Layer 8 of a small transformer language model trained on English Wikipedia (14 layers, counted from 0, width 96). Numbers have three digits each and are written without spaces.
In attention head 1, each number of a token's query is one row of weights dot the token's vector x plus its bias. The head spreads its attention over the tokens so far by the softmax of query dot key.

Query weights of the head. A number n stands for (n - 500) times 0.00099.
q0 (bias 0.315): 738546435498691593442424333819242434375654629406571640533451796401633529832324462337667668589655373574659372434494486686388262418281682341528573553058419696599584664345098688466531727500464468309606392469330498460392566664542448353253404660421312480450638626502310595514162314345397585606
q1 (bias -0.662): 513532462462595505618716501425403391463456484606687528791349640442472661476575572538355459665456577494371503483416702353592496433615456687491333350660436497429451626656738512441370447528625467630398463289545551396576451598340667416611547359532650388597285358529503823477770318313498433595
q2 (bias 0.121): 216559494585600476734507591380547512647308534493671419492435530458404471401676315325602444466633655572380412634501649441649792465552451369691378647832487448524565301734720370526415473432459577544371482404656663629636484410559848557653795601457602650597542548673799596474513641559522451421
q3 (bias 0.819): 734405539371547447459496410628414581692593586442299805361512613524537259673519488580421464457429641362678370499544453735404481278353455472535451510421395457576257480441467670392587581514414528310425509611484393600469557374462650615240506565419366543401556445476588386544316639570402657451
q4 (bias -0.259): 644661419446459597259481537293575437353542418607601470457754551672655646498489645659474683546413189385579389435446371605499363511374440408427317663188571581333372710417406371457549492671435537538541636583384444517216558630461518481364264452593441489624424718233436500610475499460589592547
q5 (bias -0.778): 456455492548578662464541597286494321418434479474648407674531675466672506457750678606507459712374748455357485633376631284700476560533614696539407455526497563399440566568604390459381288430625446545435490514629451546573581424368711537658736399588625361703333478510691699625622575410602512493
q6 (bias -0.036): 640546414417592576381409680431523665644479499551439636515491514640424369599363506742401640448234262433679519444398442514385368418261450490261556497277387619458393632466295419423543758674484378370747467384297384467315603463430448359306479432485393441470560574476462447473445388702514611437
q7 (bias -0.512): 432563532553511471472474603554517382344448386652310345457465466631483498529566540628673514627289532595301642417377658406552420247586416484552566485374437329385452498530338246587438445363481472615536619447480541460584456338457295498519347451460429359440524476677455358639975397355816432333
q8 (bias -0.382): 389584500596345359513633536410495385450434452322402334663600571630619634478538489573398609507652443659351508493528590549502436416429395489454520465283725517511619555348664470368436511466607656475553425643412717580584385536476501512390441555533323323536520455555387606531405464494554548433
q9 (bias -0.036): 612328639622387451568703455385454559585549328465518271097412473510470453580458534392480494610597576311362574590693449579432494491531559485480279410520270698515533477594356525512612553531517666587588594375471573406652624603597545458585581449387493704456488567627238580516737440448393595519
q10 (bias -0.544): 645352589489686684614397461683665598487456498512389590379393497432496370468468329492559468585349783566565434352494429479458294529573528447463566545528603488443540478342315394436442771374457642501359404471459448542306644549557239488541247376395494604426658437619420518557575412499646578418
q11 (bias 0.182): 333562575474472459732488416392462465439422600617480554656467502601477740570562498413371410655389608423461602619568502358536567504565536612494447481537358347521434521598732624567343415339505459583552589594696391445519428599509274463524524383535600300272275470467386531517485407565469640545
q12 (bias -0.547): 358465624768262456310794474371690419550375615624561330501449511550569633423584731524288578729403674360485456316663673326397627286589802453451540553336447432565675551590660454373471450705683469450452363437695451533588598589542486470473339611609618567440509711551394534439694505510411372473
q13 (bias 0.328): 497504459478190324645361612543389401605262667633429685693650455428445518676303370402253664448468476417574480547420663527455538390516437635612439370777423387613432503567582520478511485622514556514478576462471363393644511646476489471641568571416572470380368405537509459508571575487616523463
q14 (bias -0.223): 505475413558507586455627553465502471555311582535488409490387432487413487586431342540440545575330478464595560546544275330309535538429419453382562445441375617482632431465408351484496489369458544545396493502620456516515448432513433408390459510442440565518444694637541345532466549505422493453
q15 (bias -0.774): 460769660653323506424538503266577544477542417603454431661509672488629619482550557579407570753533589641441526634252585195553353452265524581582592221494600573405543568603281277807504149406603601603488588599418435538549477651489294474834568423421711457462249350484566710637666541751587473313
q16 (bias 0.522): 430326769504511417640466395472497576606678549371390743508612267458467512411515482593552552397615474629459422362394484599471445381471639532588258565523641481402470405509545750639579623523591625541402476705558636544428374458661211365338625419434369320468364377575593502367363420449481377341
q17 (bias -0.521): 580458495529417605555524615765802426578400418483634641536693518627525650493344576557323456383557533381659421358637722456643415568262590429335397493618492590353521520533522610650300529355513690360537519476368567427449559401512665652460423531488419441660482330402390637446693455721577712783
q18 (bias -0.127): 545370620419621402634388709492385646534385361555469569532700528429487661190568387421526500514552463570555480515317589470483539353331480417464482405303574499488408662616621628272849481426589616706594352497395499431582433471435462456646533442565457580506530443459403743541484616289511539413
q19 (bias 0.151): 506446560502401376572633357367586564709739589488416708608645635847494504481486364644416535623327468493476491253504499300576412699416294616634577607466486346524433574406507535441449507632582603420517595512510511454674438472480491574605500332438342439587269590438407702449544564344361588488
q20 (bias -0.201): 518495331448568499518550752377451652510316395532579631609529558501352575331726580548346337604390513614483423590586531402709619533646509587625430567669575547583614350605446479570586348527278415730495645700475588418440450461242523490519624601345461369466554579470492586457473576609616509623
q21 (bias 0.404): 819533509624470504442588483694428631491430483525697524317747452705247464525739429468528462521514467428878334582668401562456583578703537562411731565267485553465573491407471445439472234510429652437566447510398422639407469539470455545178418669269406536559705645440568561423543536889421618524
q22 (bias -0.165): 513538512399494381501433316634447470477589501436479546664614452554529412650502499563435489458389641444489670447403527576478413359352520370436539537361466429803399532570275481510356729400395406466374559569471510542359352501659489589417464409618513547399451661564497738620337501442466579533
q23 (bias -0.211): 417349447786475300291514383482615421486442390343604672629505387483604520408662542377390569465688479534423513367544278606651537465582354562549469281522719377603196379532447403509495408649592592647578564259582439446479531470430613440578328278434467474674193597504470605511597349440493455566
q24 (bias -0.170): 594563538543288476572464567463744290445416468456657396634828508484555319468655509408619587387488651541279483649455390332592592636649436619611463493485538414339599455403637464430470610531580631560441569466269556432621652493509434337500548398694558345345511501409624518469574462583443428309
q25 (bias 0.159): 468270737598517474480455556373549775407382509709514501511563596666751455582547482474720525482538512612567410545546489409372405461497522412471409728557596536562606356492613547503605435501573450272579481414432575366546503634515760457434519672345553556450564553389162471585325406467634617439
q26 (bias -0.096): 603471391574541362623525388447551639326624579614533620464449535349544611671704371512449389596291522556519482616546584569339540642446528526401634494510499428459400531503582621538553545461675505504467567508486526426499675442525627483511385429585402320529470336441287551484460498642544474337
q27 (bias -0.090): 477489510361457535550309474364351626513423511390648428417421497349604370392589741442468418386428600502414598492554472463472465524495511494467604522671525514493406728519604381384299453528443641549389417471552585505661292322578413527761546415403482588665492375419313394663478655568492466703
q28 (bias 0.121): 485470668471558471651587692387571478591605556661524842459490396430355465550369447438477763274431380394689337525538514446509460466341403391497568431627537255539456425567353509517401455424556434557545511668393486479416558405360405512616346695586551702646433463502199550374457522524445392500
q29 (bias -0.075): 444386500419462511332471572702647546579473503335636529556549467470603377448469218549575471511495595514409626516472467458590351397439584473488462407429479549550489424559281572427633570533564435317277518794668565518629550560592431477540586659404519482458593445216523628535628454416451403635
q30 (bias 0.024): 493401714594504570628424487562451482509467483357649310613597398448347548304538407469360461467497697440516620625545535589550560554466519623548412561722546455325598336534359612577452441517603374713489528422486600561525392602583442562704528440530479759519427459554569663455570528505565453483
q31 (bias 0.043): 495460706509424541493413338442593697491513614478719614537407519449171607643373423531510425529390323522487619343632553550504501517451459513613444522610442414468680425381656394411682458430668420598572533332463466294530521458433556430771537454502449313544569697389479464616484314523397440547

Each question shows a short text with each token's key, already scaled and adjusted for position as the last token sees it. A number n stands for (n - 500) times 0.0036.

Then comes the last token's vector x. A number n stands for (n - 500) times 0.013.

0 "gar": 522274494329353670339435377595322652487694259314361151637628802610194648581544455597481424535512
1 ":": 682405567349296615350423392584328643473686263300373162632628799614173628568545450593469443545512
2 " Ga": 667628631407340450403334361581466570512711254306324336629591851650249580578542439539505519509491
3 "vin": 522746717514311454437483394598402526502592229290412352587509787677312527498488445530488478537560
4 " O": 384624618553377371496381375588511560457682273245309293573522820599228514489575453551514455424504
5 "'": 373416617584479356450390400587375591538603226246387241631687807683271531502526429497577368445554
6 "R": 494378488552441430567426399560430552453766276255418296632580662664322428438522483558529489495547
7 "our": 628443362591408471658400393539448526452642250230458300571603670605293553584599436532616468466610
8 "ke": 683489408567461389588414351498348639432668177195385204686602786592316500455611413536600436469557
x: 488457598448515392428437627630554505540695539350554604353620404492369320616541557570536508224397648561320440550666543527430495596581307235616463496392470415428503437547605442490538437486561454438470326567581355434496332489504614580578487521679519544532507477612471419299575458396351610476
Which token does the last token look at most? 5 "'"

0 " June": 528299481343344655333450394588326653478676280310380157627632783615187629573548440589469439540502
1 " ": 675417569372308600357425390561327642474673280294378160624626791618193624572549445594473446530501
2 "2": 615597561420298516388399394561376603524662180270356231652621734602256523576622446578512475550456
3 "7": 566613589428344515349381372558426639440648220208410272638636723637257543532643448540574530575485
4 ",": 375638671507348342369336407536341567448615186236442288626570815542325565585620416514537547569540
5 " ": 432475533515420342506400479514389542437594316190418247581600738582269548643652471561482513483528
6 "2": 515391553567491312505371457561397506480601235208420298655605672574319473593660431542518484543469
7 "0": 585430464609502294487334431547391518466693252240399353628654716635288436571643460544567478538573
8 "1": 612525456537532355542345387474396528447715252200454288634655785673331529589628464603542511581554
x: 585466490409551399398540577314466520585515540465268610375482521576425421557569509262573502683432552596624546445424305480432507840584479535505550529419426453593299499461502566384516425561472447435539296412643578574500658479612449369569535486471484429460541405448562547543651530477455370495
Which token does the last token look at most? 0 " June"

0 "ry": 533294483344358665346439398584328657479685285305378156631630784612189632571546437589480425536503
1 " |": 682407571343303626355419395575340657480681268294369155623617797614187631572541440577465449548509
2 "\n": 666531631378293595318436331513361661500662153302369161652676849675272582580520481558468433525516
3 "|": 514684674495260470399366383550327639456686265294384169621610807620186622585534439581456459555513
4 " October": 374597660538268376339321316588314618504608200330425227567736850605258579606564506550416437532564
5 " ": 425525479491410365439417389466369573457631257216406237575645759663267544538595445544489509452476
6 "1": 487412521466445354472362352470371587490640193200415257589652757657292507537626429534552521547479
7 "1": 545408539529472346467338374499381610457630225165417282601654702648258528535622458517577505545511
8 ",": 654495454600619323519286412466330517445610196213470301584611784560327565572623424482532524538547
x: 503518364445575436494610463342408561410423640498454662429466401569502510525378581410643349497438541405542550477487460517362675687438392588573626561344359450520377359446434648377539492626636430554564203542534527617608436535542506595581606496286437589429555411468663583462689559465374565513
Which token does the last token look at most? 4 " October"

0 " Adrian": 532276475313335654340444397598326654491692266310360167629622801599184636576533448599487432544509
1 " Ly": 708396576333284584358398392599312637506725258306364162642644822601186640590528470602491415524506
2 "ne": 794539658387303537350385355629419543518681274305287217639548866615318558470578389548516444522541
3 "\n": 549667688478273491374399356516332651501667217273389141626639819632231609582523468583476433537529
4 "1": 396579594511320420451321402521353621501738223252392213637611802616235550580598489550449477577536
5 "9": 419430557564368358396331398494347579516648243243407272642655777673215525580637509518460430519597
6 "8": 476422547576469345475318383517369539446724186215442263615629785673284552539639460584501461540548
7 "7": 544372481634433318522344386525326618426698187198458215628588776640258589582597512563454507563585
8 ":": 691483328626525218534317372511341594457697210227389178650629821621194618595572478594444459597567
x: 490476590298525504418436470459561457480487495395343480548506550555498501490440439124538530548522455547458562471437336623464645641498553506460526526381300554397408484456582463590413457453632471397581155503521483442516301545450561543381467505363435466540429429551554500516565473572499382513
Which token does the last token look at most? 8 ":"

0 "\n": 518315487338353664346455395563340660463679267308380165612624797624197614566540448584464446539507
1 "1": 629435528406333607363383380553391637514745254274367219625624826618206576591598458568478483588494
2 "9": 577581570441298517323412396522376600528651285253396275646664802669202548589650496518486438525570
3 "9": 440601582447339431396363403552328594505710208257447253608666789678281549565643457561483446523567
4 "9": 398590657498337382413354452595306629473694206207441237622609805665264577577596475547455472569608
5 ":": 294501662666287307420331392551360615471719208233373199662623836614199611587573475587459467606576
6 " Sha": 477292422652495330537326324523442516461676298282348328643557867649274599588490478552497452483518
7 "des": 569285407693467255574370329589421463456704170267387207623579882609257595521541528534487474499505
8 ";": 737415362698510217495267366516365613471723194200371217625565822629227629546614438563448419520484
x: 386249528374541419465466438547521487514603319460440457587550639614487413551394372376526303396502436454431586389521454623410664559394402443560691524488323529398512412427562530644467487430618490422653434488493455582530326570357598650298429573397507430558494468612586396397723416536372271467
Which token does the last token look at most? 5 ":"

0 " October": 525298479339347658326449389593323662478671266310378159626644785612187634579548441591467441537510
1 " ": 675418566373309600358424388560327643472673280295380158626628788619192625571551444593473445531500
2 "1": 628560522460303518371377363528389617479629214242370198630623792620231581601610454588507498548487
3 "3": 542635566441312524371378388579418651477648213194401287647639725626241524580633435550547496539534
4 ",": 383634668498352329373330420531331557444618187233443296621594784536315570598629414512529541565550
5 " ": 435475538516423339507395480511378540432590302193422243591615723580266563654672466562477508482536
6 "2": 508396562569498306507370466563394497471598228209416297663616649572315486584675421536512489541483
7 "0": 579431467613508294489329434548388514462692245236399352637667700635284444571658458543563485533582
8 "1": 613521445542537351542337389475391524446713248202449285637666780672326540592639461603535514581559
x: 586477497419569422399540566316476523584512538449252605381489521591428434560566503265562500691442551594624552447415303487438519843587494546509539536417424444594291490464513567378512428552492439432536298412628570565486642481615445363571548481458482434472544409449567564527649526483459370480
Which token does the last token look at most, and with what share of its attention? 0 " October", with about 30%

0 "|": 525316482343348668347439400574341663471682271305385161619622788622186622574542435586464447543507
1 " October": 636420507320278620262425332612335653503619187346412230560734842607243580598560490564427448542561
2 " ": 584482494514340495426452385494391591468639240224396237558633759653265547543600435547488520461484
3 "2": 480603508463352455445416390534386601517646140233380286610629677634312459520629413516539506530462
4 ",": 398636609489360342387322406506350560458612168240439288585586779558309556558627415475521535541557
5 " ": 473483524477455340523408490500385544417575308190448274557609696578274538637659445529476505458529
6 "2": 504424553532497315513359455541407523471595220203425304631604648587326481580660411530512498518474
7 "0": 557453487574518302501323432526388527472664238226419352605659695647293453557654440535560478494577
8 "1": 595520474530543361552327390470384536456701246193467282609662770672332544583627454598544517557560
x: 584457457446610409419557558326424516564485539454260624361517449611432407570513536330554478670454568587644555456367353496427570853578468560513535536395427441636319436480525587350506429557504444446534289381604563592489659495613425398608550481436443448491558392467551587498661533503413427481
Which token does the last token look at most, and with what share of its attention? 2 " ", with about 40%

0 " |": 524304478341349672346445405578347657477681278301378159623619786620184629568544437578466444545504
1 " Orlando": 766326561216218613294531423634397644521658261296327313561576898565215583617566378563534380664579
2 ",": 792496619259227499241395390521359545532648164244325208590522922565270605561588402546524445515573
3 " Florida": 568730718385245511303422356606400621497660206255374241537594829554274589592652429559542355565592
4 " |": 390700735537235416332384385590340654471672191228348153587606850607255603586604456488452455521577
5 " ": 433503536508366386410448434503335586435607250205376177592579737675243518611634450508422452447519
6 "Universal": 459261509753401312454399402572331632452692182240376279553607783557284573625612439611455422589594
7 " Studios": 630290459695400287508392249523329636551649191226392178612601848580210519570578482591545435561571
8 " Florida": 776550311629469258436387330526372640495655220243369238519563832574253530579627400560496368602642
x: 648367575509509521425526550654434524560607378487479441499482690567490471611442414372402424422363509510589355656511485499411561619498576368549465509324312493457365593500555652714574563555593615296620371464581496532489326331534523526458569515637360494449433367488595331307619474562344227503
Which token does the last token look at most, and with what share of its attention? 7 " Studios", with about 90%

0 " Sa": 528301495349339644352440388583334642485682285305376162632626788626183641575541441590486431528495
1 "turn": 719342509336379660392478353632362621461713225291360290616605825645269636520574334478583507565465
2 " Award": 692598674380361568382422333655365709530680174246332241608678750579193636539601478490503510449493
3 " for": 533732714490281493389339392575338630462668217267324171678609801594143658609597452586469477539568
4 " his": 318640686597289439420291372641372590524681205267324192668670823660215633658560433602493479557534
5 " performance": 275405657730333348490311362552365629502662183272328203753681752506158629647595454580494514584549
6 " in": 419279424691409281463312342532333570473661165278338231660593785637134624581636447567477541536572
7 " S": 593381436606550313569440397527447475445679246225399303600602788587237592556567470589419479522532
8 "in": 696582446484558359541445380515398410425660290251373324579618725605245576520583434465494497463542
x: 488427373494519406693508574464305691580521594419401486473623298614496500641383469445568393493525461479642573565442428749554383734431519444466606674451576546473483315372571489426496560773364647465539511633638460652541427362603380605500500516508351564478519474400561452683527719542525412462
Which token does the last token look at most? 6 " in"

0 " \"": 522297479337333643340458402590334651477670270299381173633627800608168625572546463606466424539512
1 "late": 725358575352287585388415479649371619471671236287286235616746733549128660567588481578476460491570
2 " a": 720665713505304498357424377666347475537609190280332312632636820615162619554513456602488470528560
3 "pos": 469679681538410429442393396646336530481638255269399322622717783691186583594583451529557583497520
4 "t": 363652650577407465477352416632302581382662216249358254627732737596240624573508514486480544427536
5 "le": 220496579630292423442313350594317600391645194246327212642729798546260621576587489525503477507529
6 "\"": 384318514710357400423322331571323560441627130211354178643700737629251560585576502549488452579571
7 " tradition": 710299316714405354530315319505374608409711232262330250637665830475141607591642448548474510598620
8 ",": 757514286597536257529283379493297561414664226274347166662599836554199629596591431570442474563549
x: 539513504342537522443528568436550499459468521389330519555465595519494557440513445122514452470389497407480439556511375588466532594495518438509598497448294487351449505472446494568574465507514447420559199545581511444511202565527571554360502460353517542574462421461508570668605406505563322487
Which token does the last token look at most, and with what share of its attention? 8 ",", with about 40%

0 "\n": 518315487338353664346455395563340660463679267308380165612624797624197614566540448584464446539507
1 "De": 711387554343219454381409518649435559536674239281305249612605819608178579563559443492430425574548
2 "s": 675539626361267431439386554628338517543700215248370249617660792598179650552653471493451376490567
3 "per": 571677605399401435402395516580232643503745239235418326565675720676255612525565390443578428459543
4 "ate": 327682683606312490464369439565278594477724214222335233631631760547271603561678438503565473563631
5 " H": 352441515633379390504380382484413547483592318290355259539632776572284503494577514507429469518526
6 "our": 502343474704384425581370420573335541428647215272402258609643743597282587626661409481574385433621
7 "s": 599277427671365335587388367498360533442738156228404185642602904524277639488620482511557510513566
8 ":": 700462383597477267474300349553313584425691194209374192633665806642163588497618452538461513534567
x: 483433466368534416507456491561497480487549441428438477591563567550533446483375505251528427575491489447540544470450406631380713609413521445526668559366383521569534436527637549602438493497682521435573217515629508556566347528348630612364413439351482450502437408652663474406737551456499352483
Which token does the last token look at most? 3 "per"

0 "ate": 533287485335355665349434398584326655487686281304372156634630786605192631577548441589484425540513
1 ";": 686396569340296626350413395575336650476676256297366157640616810609190637587553453581463443546513
2 " Nick": 740612659287204444387464400681402613518696199345321333639608850592261524547524419533494451652508
3 " Ray": 527746798457271436405370348615412608580771290318283384514550847585194507555598408584569439552552
4 ";": 351725747509227370354360360584343675563666183237370179633563886615244632592552482582484431497527
5 " Michael": 264459710694339279350357373586397566515687185280289343633536852619287525545586454530511443579538
6 " C": 479359506615484333542458352625446587546672304278379260545634706586337483496552478512441432428470
7 "im": 651434399603621350526493400647415483513569280271372387478535688655330517504482449476461462475574
8 "ino": 703547379612551359536430359580386592436622224217337301636546726614265455518539449543559465508581
x: 443433577462470467612545560597469593552569662600492437370627497606393528548607435601602354382521516518492376479727421540570457428472359296555369432393487520542477429491545538637603685654512532403557531547559333420632312443288531590448515546585485443664626532668486220505524786592405437451
Which two tokens does the last token look at most, in order? 5 " Michael", 6 " C"

0 "4": 524297483346354665338449392586335657483693259301368167624623793623188623569540446593486439544496
1 "4": 683411568361309611350421384575326648477692262297372166623624793624188622569540446593486439544497
2 "9": 657582594414301608328392367562362638469707171253367191614640823645197596580581470576513443548505
3 ")": 554699663447268496397390376585341637460679185245363140654617811638183621588568501528468453584566
4 " and": 360653719563242392449295375563334637471742220276355198684585839605210639611625535500459428595564
5 " Ch": 329457510622406371527307363556423519429704292310390307538642803578288553511561536504346429450547
6 "ry": 491292427646357357524347403617393462443556323311329286653600747569254524542552507475442384450562
7 "sa": 617288375691428304481317356557433471464638181233342230640549844609255620483575446508583357487548
8 "phi": 714517336527509385483307302531396492430682205239326241591583801688245548525616460524563366470537
x: 481483653357481567415631615672333432384566542467493478529519483566434336447586313353541444409527569441456482502644489454306449477443366409617438436601307418524440519527604573368309490580434418403452606424614604403434322419634499446477495600428559381461563507679550481096430624368446373394
Which token does the last token look at most? 4 " and"

0 " Ta": 533280494329334646344437394591342646491687283310362173635628801607192646576535448591488440531497
1 "g": 675374599353378632469340381563445597530672258300395285536571793588296677536487488520436505447503
2 " Team": 685611626344317599490379395604416694546734184259331184671623766598229588522539409493579533503567
3 " Champion": 496753700477279472412366365583294666490713235276355163645639795576169646631537453567499440549538
4 " Two": 259680732597286455420321325601349658514744200259308248724622844549221609616502504569559468571517
5 "-": 247522625639342379356341364478438543514632244241391267689655824573286594553492446614635507606519
6 "time": 406269525668285398550311366531406630479737179209404254701645790640247643646608416560633468584613
7 " King": 660301420683431322540308291416356574459693174244318273589555839485314580603538508553583445589541
8 " of": 717447284602537288577266380436452477546703193250319227644576804600281549490636455588614524511598
x: 537531604345535463610527452603455493353657301463333598457548537696445313647381638294674398545496567656657518498512515495384519649525424466560689528536496509332429426686530573529499563486503431459547405380571510537441195440647428517450419468499504531553645616369481414456601523502541471526
Which token does the last token look at most, and with what share of its attention? 7 " King", with about 60%

0 " Champion": 536282476329352662349434395590329667489694270302373160640628791600184639589537442589481435544511
1 " |": 685400569325295633358420399575352661491682257290361159635610799602185632577543442567457460557511
2 "\n": 661520627352299600316433338509367667496674151297373163673684830668283585590524466545462439524510
3 "|": 522678681490253472398362386552333645450691264294385172619606810619192624593531437575448474557509
4 " ": 466545523557330413454382428472349609469642257262375189583593738660258550629561448562434541463506
5 "2": 418443561548383338479346422527365602528677169258374266640622705646304472588573441553486515558471
6 "0": 490408498588420305442301401520349587496703227270381316597664742711279466564599463543548504523574
7 "1": 563431489542493360523320383481374570467740238214454269609647779693328522585588463611533529574558
8 "5": 651498401569478309542331369508335607448668194191425254626574801638282560584563499559514558601583
x: 505526528464460478515623425430411583587579572410469528351634328552416452679484525299573561493422542497512438537312302520349634659560499552476362496336443513529304365556677529515456524528500592455503202414449535469644472513462502518514657441343439497516499342547565502502734602499449465580
Which token does the last token look at most, and with what share of its attention? 3 "|", with about 50%

0 ")": 521294472341354667341449401588334663476682261299371156635623791621179635571549450580470441548510
1 " |": 667384562325276648349419418586370657483697241278343156633621806615175641586569456532453467556529
2 " Father": 726636651321286538402376364580303639469737252275301229610641850566141626627570460541434409505541
3 " James": 568733770355266482384360372553342557573756195234306281534529878586246575543593460562493401547548
4 " Mitchell": 346686721487300476367359326638374618503707181249297165641576900667276546541636451540555367567557
5 " |": 300507663612302388358355371588351650493677196184355167617610816649261590547622453492480435496534
6 " One": 418227527665392380439310305576364579449759164213308355711633839631248545543552496545453353502525
7 "-": 541199419699450290392262348487430491487689255242395290709672884642242588511505453630587472582501
8 "time": 753491382591375276595311395532397580437753164172415300694651817674208655659629447559614408524598
x: 459426564401567389367341521558599466535489337447435559432599560574572408513484479498624325373422614367682607527468442528460445572532573546457563607628443578611368447561621447402621548454364610479487251475419468569473587407561724392505555532466616445527551404517581552354633643452179273403
Which token does the last token look at most, and with what share of its attention? 6 " One", with about 60%

0 "th": 532296483349364661343439396573326654484679278303382158633635779616196631569543440592473423533506
1 " or": 710392594321290613342389394599330619499696247301352182650613833589175630594566465563491430564544
2 " ": 610567578492316543412438435542384554480645275260361253647572769610197525572582506574491471509500
3 "9": 509657632436289494321332421585417586502691179250377331625642814627233527537614462553512412566469
4 "th": 374649666456280511389310443512379550449711138216408273651674808596288608606535453507542411549557
5 " century": 283468560699230512437261309456418619474748220256367266642614817597259518559611509556558476562564
6 ".": 456301478679378307467345385517292592422681279278381165619614800621191619568559447581458466547517
7 " It": 706319331660389283482300349513322624457762221298342218648607844542247598525584441524478462637570
8 " was": 753482286546460272547298333465324563431726212257342180685621817611195586545604449568414466574591
x: 606464492257482503426546414420514472497532496369345604574577579431473544435511378170620547520550670449559491519540348512497537472442553597551535522331339513430507430500457467590503480552620514533595279532466520499547351504672600585226564480451535550582510481451469386548576472511591258490
Which token does the last token look at most? 7 " It"

0 "8": 527300485345352661340447392583333652482691265302370163626626792622187625569541446590482437542499
1 "th": 669368492338375707344364424530356614480732150251379188641655821593254622615514459566486439528562
2 " or": 697598696416289512402333388581380471520673259278387311641603806563233581605604518439551451562593
3 " ": 511618566563315455470430447523393490505643278240378291657568729593215501563570527569512482497519
4 "9": 374592649522306420384302423558418549516689169237360342642632794616241509529623467541535400564489
5 "th": 296481657555295447432298448489371526442708128206394269661680794598290607606542450508549414546578
6 " century": 407297447696238440483265316427407606464742229248357256651612798602252514550620494549570486559570
7 ".": 646362389634449283497344385503285579418675293275389163616616789623190617566555442582460460545512
8 " It": 762576271545463261516303348498313613451756224293346214642602842546245597521581436527480464638570
x: 607471499430486530470493473421408462505470551336354614567623611381486456472486392224566568539401602361455439437574384475492494559612613548605505530356359483505566512466516468516552446459457514473656183581522601408543346535482505600287402534520364480480437519466423540537563529576497237352
Which token does the last token look at most? 7 "."

0 "-": 525300482344345657342448400579336652471677282306384169632619789612184623564545442594476432546505
1 "vi": 691463636392337504390330471558462581519603340336363264616584726608213605619558511538532456466554
2 "de": 701574652466282483432324420684325577537662175255335201629688807597249607598521523533515518456542
3 "o": 599714730502315509369338448619354582445693129227348325700635757619205581595576496541539484484546
4 "\n": 427641671579278451370380333467360636499664174254421169613671813639250570592507478567498438535511
5 "1": 375465579563360367467321391498351621477733229246388213625626799624218534583585489540436474589527
6 "9": 515393516591424326416318402473341572502645256237403273638664770672209519583629495517454432524586
7 "9": 608483496595513326497334395496314544480695200241452256613662770697276531560641457551459441520569
8 "7": 636469415626511318539336400523310613414705204200437216639580778657275570573602495561462498580577
x: 516457539440453526409679479363412560579547544432413592377574509573477519665514482336559440545469544451553437597392185544389713495576514510439426520379464544548297324581649530618501518589491553403548249349579508442577500456564486446471584420341422451442467408501513521526790638539446447546
Which token does the last token look at most? 4 "\n"

0 "F": 537304484347357657348442395578331661488680287307388158638629776620192623565539436590478426533498
1 "ade": 716390583334370582363460413620395564489691171277307259686683781649195586580538354510532484563614
2 " to": 686633688388312523376336321550392626529656196296365263674563920557193552579618457526534459575607
3 " Black": 565718755439268458402355369570401566508632268275340308574625820547271607604577523628563443594547
4 ":": 358674671552266372374354351605332578493683228262356158643642854615132621560544477620481483522553
5 " Rich": 226388694642394322437416323552351615505661253291358317570631872589323576552521423561443388622538
6 "ie": 360239560717380299460337342600444541509628195253247319638507844640243561465542434515513357503543
7 ";": 581258463728436264398276343550299594484647189214380165661608842634244671562585435587452426487517
8 " Vernon": 787472308664519233451244333499341600479679277252344257611564937603294603559610435531495356595548
x: 508415561471609510449527462524326563573515545403484412544433501572512395555555280317499532382533554504428383548642604631396760473509564402546492461352282420484478455385432664604452540412508583337675442415538527332466308377574414397323473663517465426363546550425569524397663655605441374473
Which token does the last token look at most, and with what share of its attention? 7 ";", with about 90%

0 " Bo": 537292481344341640349434397585326650489684280302377157631632790610184633582530443591482419525504
1 "und": 677368569366409604402412304639324636472644107335438276655650735616301684511503435549538454446551
2 " for": 680613661407276530370377382574319629479676239298357163638618801615163641587584445575485448545530
3 " G": 500684676481365438473332387543409560502682246307370310605608802585257611566523483540415470477542
4 "lo": 382575486552418474528377392509417558375687298288402297676654720702278525516572456494520439444569
5 "ry": 242474616686253454455351364584379479394664242262310290662561814559239539534588442533541424538562
6 " |": 411308518695341294425334371530336620482662235234362143630605813619192643566565436528470484547527
7 "\n": 549363454657412323413328367448307628459645165250398169672687803696303563559551462527451417498522
8 "|": 680533334562533260542335375488295585425674280273400166619611805625188621586537435581452465556516
x: 520482503293506502405479548408550490463423539390288476532445523452512517486490477043459558530441477493522490478465380567534559602497536472493505471462313547336479528465494449548540483500514482391528238480542503455482236564467556515315480501352470518614424427493478572601539383492528420490
Which token does the last token look at most? 8 "|"

0 "mon": 534290486342351654352438397582324662490682282302382159635627782612193631575542445600478419536511
1 " date": 731415592305314633369415349582305673531728193305355155662679811575120642645551467570501452543560
2 "s": 726589677343296600395371345559344581475754133290373204691700859501147653631591578499480499572577
3 " to": 548705693528269504402331364542364608452724171271369239688605823564163602600671475554477496516588
4 " ": 441599516565333406426431414495390547454625285233384245624590751600225544584602488596479489473490
5 "8": 361483599556340363403315395552415572452724151216391308626651801616247537517658430581539434537467
6 "9": 427398558591384365419288395512421586454695192187432304608657808643321554540626461560536464475499
7 "0": 575370452604404342469297359545380629424709166190425271632654820599322535550570499547588504491511
8 ".": 702542327563520273511349384495280569409679278262390173628616809618201617570555454585464473546520
x: 561521534289495510448488564397531501483460539338326476483418514488493554452527479036488549520411457476505499488463387574485551600511530429487537483458332504355503503474462446552536497506489453393489229528574525405451255531478550536335469477362485509549427435472481581581557374524549389474
Which token does the last token look at most, and with what share of its attention? 8 ".", with about 80%

0 " appear": 549278483326360663346437392583330659494677270308374160641642792601186637592545438585468432548508
1 " to": 748410629270349607322345352546445600501655229322374288671575950520232585637579466515480503607559
2 " have": 712611708394273565351377351599328639523675199308353186662623832619215632598548484575477441582496
3 " been": 533723705515270488386335357572348609453699246288351181644623831609177629610559453581469460556535
4 " in": 347643641683306376430346345574359551501653195289344231658614815653124622597600474538472511527576
5 " the": 323421561674298346474335374558330587474679250273383181624617797615168626614585438587457451545563
6 " Eu": 443262452619543274480351364617434503448637341263307304520630775585238540573465558554444441574562
7 "th": 689389410666505273584446457581387378478628228294395365509586775587338564492528559482460494454568
8 "y": 738521370555486366542349390595436459422625264235251301600562736629308562447481533466451434436503
x: 419352473600515376626411505537359594519814551466371431470685471550393405467581451510505561488615477417480473614600620414478534402543490476478627475726472501570476450542510525574349579669454483403490563530579404425442218521692531557359489414292432317596577530582530390310438554634431486345
Which token does the last token look at most, and with what share of its attention? 5 " the", with about 100%